Layer 2 of a small transformer language model trained on English Wikipedia (16 layers, counted from 0, width 64). Numbers have three digits each and are written without spaces.
Take only the direct path to the model's output, skipping the later layers: a vector added to the residual stream pushes a token's score in proportion to its dot product with that token's output vector.

Output vectors of the tokens that the questions are about. A number n stands for (n - 500) times 0.0051.
"side": 421500406445302560415576632657369285498536366252511541651427577390517349682408401435305514552615511561479435457564437603602537567574571437552548344597654527761478521397301462409683500740406696
"omm": 502488581481624418630474468574665379638560569438284446425525318409421580418391369515489499587499467426428523377648718348380471529605502421423487564641449588569474488587402552511648555698348509
" ren": 502399508579472426506559504470626454564533517552387428628618541355566463588433486438311404528477493490448486460549624483487530521496614423424478554537311505563416600505477676541544548527422448
"over": 541526416428705324484490315419422570534459537439382486491299551461482471334581532549670554704454670486395597543532582436601476456461461617503424420623406567700502408411576423415725503383518571
"ece": 550443483394430460458449618632807694372399367372639440536323563479486389633631465796436444599336481328447646290242570343395371557639735549497332444537580532646499515508269612647349495738555527
"ctor": 661721370403321194475321640572856689728423419421698470537567426456408413676534247529363385498537476529482506428447485474332297527515658501463516491575420549693373618435484543536480451669532559
"lement": 839633417311541456386486666557556461655594441346198363454444465401475188495465656589423370517361628491565655492494545471526554472516526527424414561642435558644515564330603552290505505538498748
"mit": 331522290511411489473571474447578572556516477514576502471337584407470361724523530513375738671462486617518612498605616419252465404551497489396533545628444596587532417533489690518504386216384598
"°E": 592549421400314611522451521562544468378390423425286351527543591412519496452772558449480376629566317439411754616282562472445605495557607518483456209433703611424532718590599611342721409595305605
"uary": 560551362237486515405601657789609618538237431473467401608265668612488184658431589554682430424153373537410370310212486358410696492567822435594482398717837489702363551346469668497847383578235685
":": 696499714451526574481496572407410279468521482383593510493467465699511405715439434368680553575706511456574366628395516433399510459513618528466508465417587449412506505601432409323327439528544604
"emorial": 502468523540548425443619350457729441584357409492437361627335747475487364608481510679232459574365381460412738421351573466506280437434597569648695600620725609477545414481391691318696396536330575
"0": 682587376533357600518430450600563435561602342439604399418447503505471626437431518537579525562478389471435509508443375592631485557539488582534513692368414534428536524521403459511566497460496422
"alt": 499518428484518477309583418334549461567356544507568485578509442317387513547417417581649347520424424484334363479536639553485407548578537700527482512556557539578494581514438526746446442719499525
"ered": 493563435375435663716504563448733334402588540622352445537423447564419388686461418472482390523340632347229291453640685538543411517450485433462483554759726507557495585662445301568652408456441524
"ão": 646547423331443376398646442620781428576438408579554486507568513414428492406619351525472428480509534382421574429356591307509384586590650395470349420740661567461462600661542529307570523806214576
"erous": 392780327309135539435457562570681646496694586284466458671408516561416365500721368368199538521453604563362392281500490644446256619485564383398613500723666535775433477381535474601785434532571557
"igned": 308439443594435446578620569434751445498578527468522417437405671432516386614498474510437436813401731480465454477427731225482478470460641644391612448704605557504481578398558434399540217352362590
".": 708270647591611560566478673519354458308510533387538484452621353500489524482441497502450613441511653604582491565440454565347591447332409727484546379482380441478565497616424574447562458523420449
"ersonal": 579775473418170201587483479331719797494519513640376433448433630585433207505558541625549458409490386371266464354473555464446456561501612432599556566773474623740484479235406587481599501631562505
"though": 297492437489258524485580516614457574308573574443415480705451708328448411477736429486405450684614478381522266521487497331550424498619959368486414470563525633640415667403426578509695276636179736
"ample": 309485499337290312368610321499606455581430422437452488577529578361446338547495550630561613856626576433204567403496516387440538578540711430645543525511536596598513423378470697437574337643477670
"win": 560390415352437420660607530729490593423429443665433482469272534478452340427503529485578589604561426567496431317379687555414552490631670401473345452654477546693489518254387669426634441480466702
"ruary": 285612371364460260532536507566701567408469287721458393333420817545510410797436601463609249540314353334353430249361560595109231656569977496454290734525713587654503674437301595362778718792336733
"rist": 564732310365626490645436529659534514502465592619547426542484278572394331563329445627389430348410539492420535322462538462511448546670583412655521471629493563632534663317405461425570449555573453
"rib": 468474545446546352553700525692535410632648694504570348400516531456457533477457569600481613462510436426341649291529429436470624458639490472445236469554538560584486588427344664483505305474455488
"ince": 422440619467282398290683575646688514285274614402541464448391690423436364700514514646465651612452486474557285422393443404473476522622817542665425444540546586512459425472426549511573500614269659
"|---|\n": 275621409354289461409583497568587529493566380467332421546489526448558270676610530515469556515457448233280527492453386414593587708494584556515447452717646648543472640283369391667474553869488666
"ings": 566362329369487515500341446470519369383474442478332413388549485432420581580558525470580525554395460539441394656519494685607606510473571382671600491720572468586507574504497409283632280670723642
"uments": 555473629131366461589525420696698693409559453371410346507483654520384365519419266579521372605297274470391474390502432651402472518509900425513507602498573549709434637732525385369645339695547652

Each question shows what one neuron of this layer's MLP adds at an activation of 1. A number n stands for (n - 500) times 0.00088.

n232: 567480674592506588461606594418681515387428401503596451501520466505424565537415431378391478343548550547239728513543343507530708565532544439492443672528544601402527598460455407302448453546391441
Pushed down most: "over"

n65: 566407421457609611553459491569378471475479514451484456550301538617449580575694622513596654466602468577509597523412523363418577501409433541365494652409521599449428622404456331409462560517442537
Which two tokens does it push up most, strongest first? ":", "°E"

n154: 561565326442559603476355507572465459569420551393449494506577442695610478695333535527508485534562533573614578471658398539511412423620496464661526506409559421465443505562457435429557474256433400
Which of these tokens does it push up most? "rist"

n90: 451343777637477476747581485352583552420678385489475479556630219587472594461657592320318734444637438540386410532514443505416539569462613276437589570774506715378526385532410312528355442714185394
Which of these tokens does it push up most? "omm"

n141: 632535508501399421601496570642490436608469618556674490402539466407613518298694676465383369430507371543352523450565360557657585678666534652383311725450315503511435607386426535449473447416469419
Which two tokens does it push up most, strongest first? "rib", "0"

n35: 536656334546402428437457359475486423390505558557362590631492595481408483419712524448615464416575491403611464409552538434502407406571540517314497594522536524606569412613650566476595399511493559
Which two tokens does it push up most, strongest first? "though", "erous"

n78: 521660380404447558595405372493527563405546499670500588518602384462490397601426415414598611434507406527444450467520552238444426475482428517484567513549658626384473442665455406646607465608532609
Which of these tokens does it push up most? "ered"

n61: 453606509459470566500720550498624506480642578556535635456399431369547530471371658352404501569477565391581322528444327485652424430399440447369466487679523537499567535644340412509589568407475492
Which of these tokens does it push up most? "ered"

n252: 685387578525428438516752622471449352612426419418551496501483572458368489468587606622722488344354523522442599501494611526689509287314547534293666379507340465480422554395440409558320587604653574
Which of these tokens does it push up most? "lement"

n243: 512398414328478580472567526453619438503561381491678559467412490529546403216653388475702463560524417542465461639461518636575537414393534642550478506562381564666540407366572419520605426242514612
Which of these tokens does it push up most? "over"

n142: 665330651401497381461540619513556418254502494504546548440477476515429421475657444458530521446351346389614633343548554487496481627518523552615613402373591418548444403394524723566359493682546546
Which two tokens does it push up most, strongest first? "ece", "ince"

n231: 371678358476420512410539461435595469714496388326634557412696695537618515519280551494639332537601796552510463620477556431491579472506437510439444340405626399406486605719368476463457491404420483
Which of these tokens does it push up most? "igned"

n63: 453574430486483531563658445548542539541496549566403546417448389494519522502456632434499514589486578464548441468468504458544449448415450509412446458479531521490504516571433447535541487546583447
Which of these tokens does it push up most? "ered"

n240: 570690469293487411573473524421526440519531415608568511592346451499502293708544672468609386523635479413498463567293516548513410674433564433413538496463577618456238584551487656380484402388648557
Which of these tokens does it push up most? "ruary"

n97: 627424691456426489614653619425379338701487412356408344399558376570557655563491508473473649453585437507500652448475519546401574566620477444569486527435524376331544701429411498395385562604474512
Which of these tokens does it push up most? ":"

n152: 492536547494434553512434431469541676629660559494411515521573326479301557459428440476477388468365346489507539364604390427518412616601467487656475432302658497662596637468559602397652470526492540
Which of these tokens does it push up most? "uments"

n143: 652351320567554433531451545374571400306431392457470477662489374441532464754528460493535472351617437626647599627481415440481566660452348416586641552563281513532447733483530405361580433519581467
Which two tokens does it push up most, strongest first? "ings", "."

n174: 451481486639436532433417514778480498411396380439423596525420491417500523406594421645571571406510483569358640561638469366660472435470547302627430501293541575523603579574426600473591339471475633
Which of these tokens does it push up most? "though"

n211: 548404455453480435605492464608573657427424401502619707579388608470443539227449514483685691505559387541517377498630564436410360517482557518385459538475566489543680499412458449548549451416444494
Which of these tokens does it push up most? "win"

n12: 623408472491464377515441436584351451527631477360618385433546559559450479740494513710601328360391469535497521584516499432616458653630507458472402451362541346599440568551526633494393574581418487
Which of these tokens does it push up most? "ece"

n16: 604370401411534660492419507471419461400500402511515477483612396764614582470526540465483472323639403559509555573604453482367579439401567331487558541353502543627533586412473389510390616677487617
Pushed down most: "igned"

n128: 518383516644538238452311596505351676431346369393666553643502562606505513653635370587359567381536476636560421382488575445373251594468562614508471402297675442738378621409570565489611497585442506
Which of these tokens does it push up most? "ctor"

n234: 360512590413446621402477495408591494360448604612571501414387632465498438725593464646708404637374647465583498443494600601539607419323368401417511488438562569484361447633443405505639322508450466
Which of these tokens does it push up most? "ered"

n92: 606491483646431522474492480485480397450619553541500620549434451621473581446618659449308518422404669516523493595476485418370553487503471525438337382467549579472496529480557466566535497468575459
Which of these tokens does it push up most? "."

n57: 371501461580450336378533570511354443429315582468396498418519491832437571498624458250537339606582618532435452445434508512343491360426521376532629640650582640631403451534508534611675446541534502
Which of these tokens does it push up most? "erous"

n101: 777429504489577598634599605457441601233587545545703584553420462416532574477544377551669546375376333390573506365534408445295620549495365395485566576577468362643581411464436487387373685323398595
Which of these tokens does it push up most? "."

n86: 419542418257675570432176467510631501690438437413321542417557374532504490473642622360532664639593461505540384288530613466395637558588687361613478394666708364447541543467506445317643626365485505
Which of these tokens does it push up most? "uary"

n111: 592523518446375661421476573603476521615508350575485473479384431571389415357453427244592516509481375603613569469573654519608741385349548386399523444654450612586509424677386541416480443431574699
Which of these tokens does it push up most? "win"

n66: 662279420532550513369585305480709238491713468374456402372782535530544398657312485482541542547566505259677583405437481429450542429471568623478498639601437436561343618370459667519596705351552409
Which of these tokens does it push up most? " ren"

n67: 447462487356604603560470454329526578396711461537529344508521428638468626560690664361498568754546386572622324518283524386485764591553540397449489400571502448501381308398342589241553614562571382
Pushed down most: "alt"

n251: 604408402553711642593396446669709584436425367538544519458264374479489475517432605424527448442487521523705519376528386604448703500539423380328499472531718558418485645568574328524621351435408454
Which two tokens does it push up most, strongest first? "uary", "ered"

n218: 416624484538439493609749324558678485456570528413445473600544307723363500364361315747521553597574256446569626340465392388423570440469556527454318585330620660466589490554593358588594406517446559
Pushed down most: "ings"

n126: 516465434618526472544474439657595516376459284539527573493522586384583474518568529490491546439597485382365457481418596426729620506511454414576429497523624454425598297349391625564485410669438504
Which of these tokens does it push up most? "|---|\n"

n210: 437558585315394523459456536639564612515569703426489503417498565418458424442456435470122569589507463625597480559471473540510576573547337520486454476412507452603524651459431408581544573503489479
Which two tokens does it push up most, strongest first? "erous", "side"

n197: 383500450445388516506501547466531413653503520473535621433660363593587573381288439466534606586318562287475516591627459589607413433549346521525533479411511358570499598417554578522504610469731479
Pushed down most: "though"

n45: 617550459514389578626414501408392443522526507478444491541575428625537545517458511494695467419556439388487492489529463463564562521631440532535498571421371479549633427425530507553449508455388454
Which two tokens does it push up most, strongest first? "0", ":"

n28: 590625307468257618646540394609691545479440456448443516598336606467502546426554432454579522480499547441525619628519388712373415373279446613441511522467397637349576388433607555735524352558470485
Which of these tokens does it push up most? "erous"

n178: 408567396513520291367650598374572568435480452581422551511442513457668358366445457576341357443496633470509438582346659488700432498484488416607378564719464490683488449478702431582535546549621393
Pushed down most: ":"

n191: 533425396531650622472387347628510498512508361495415472584496449501427376471459664573499204476690540453568431707418606417604578535545510364650407388527553503533392455699602463437540366501394601
Which of these tokens does it push up most? "°E"

n34: 436484712535460544550487613493462642334436508609687464437565607432753536338593704301359497454624494542462423503629472362563522342412543482411367310468337471614702616451534483550435510575441376
Pushed down most: "emorial"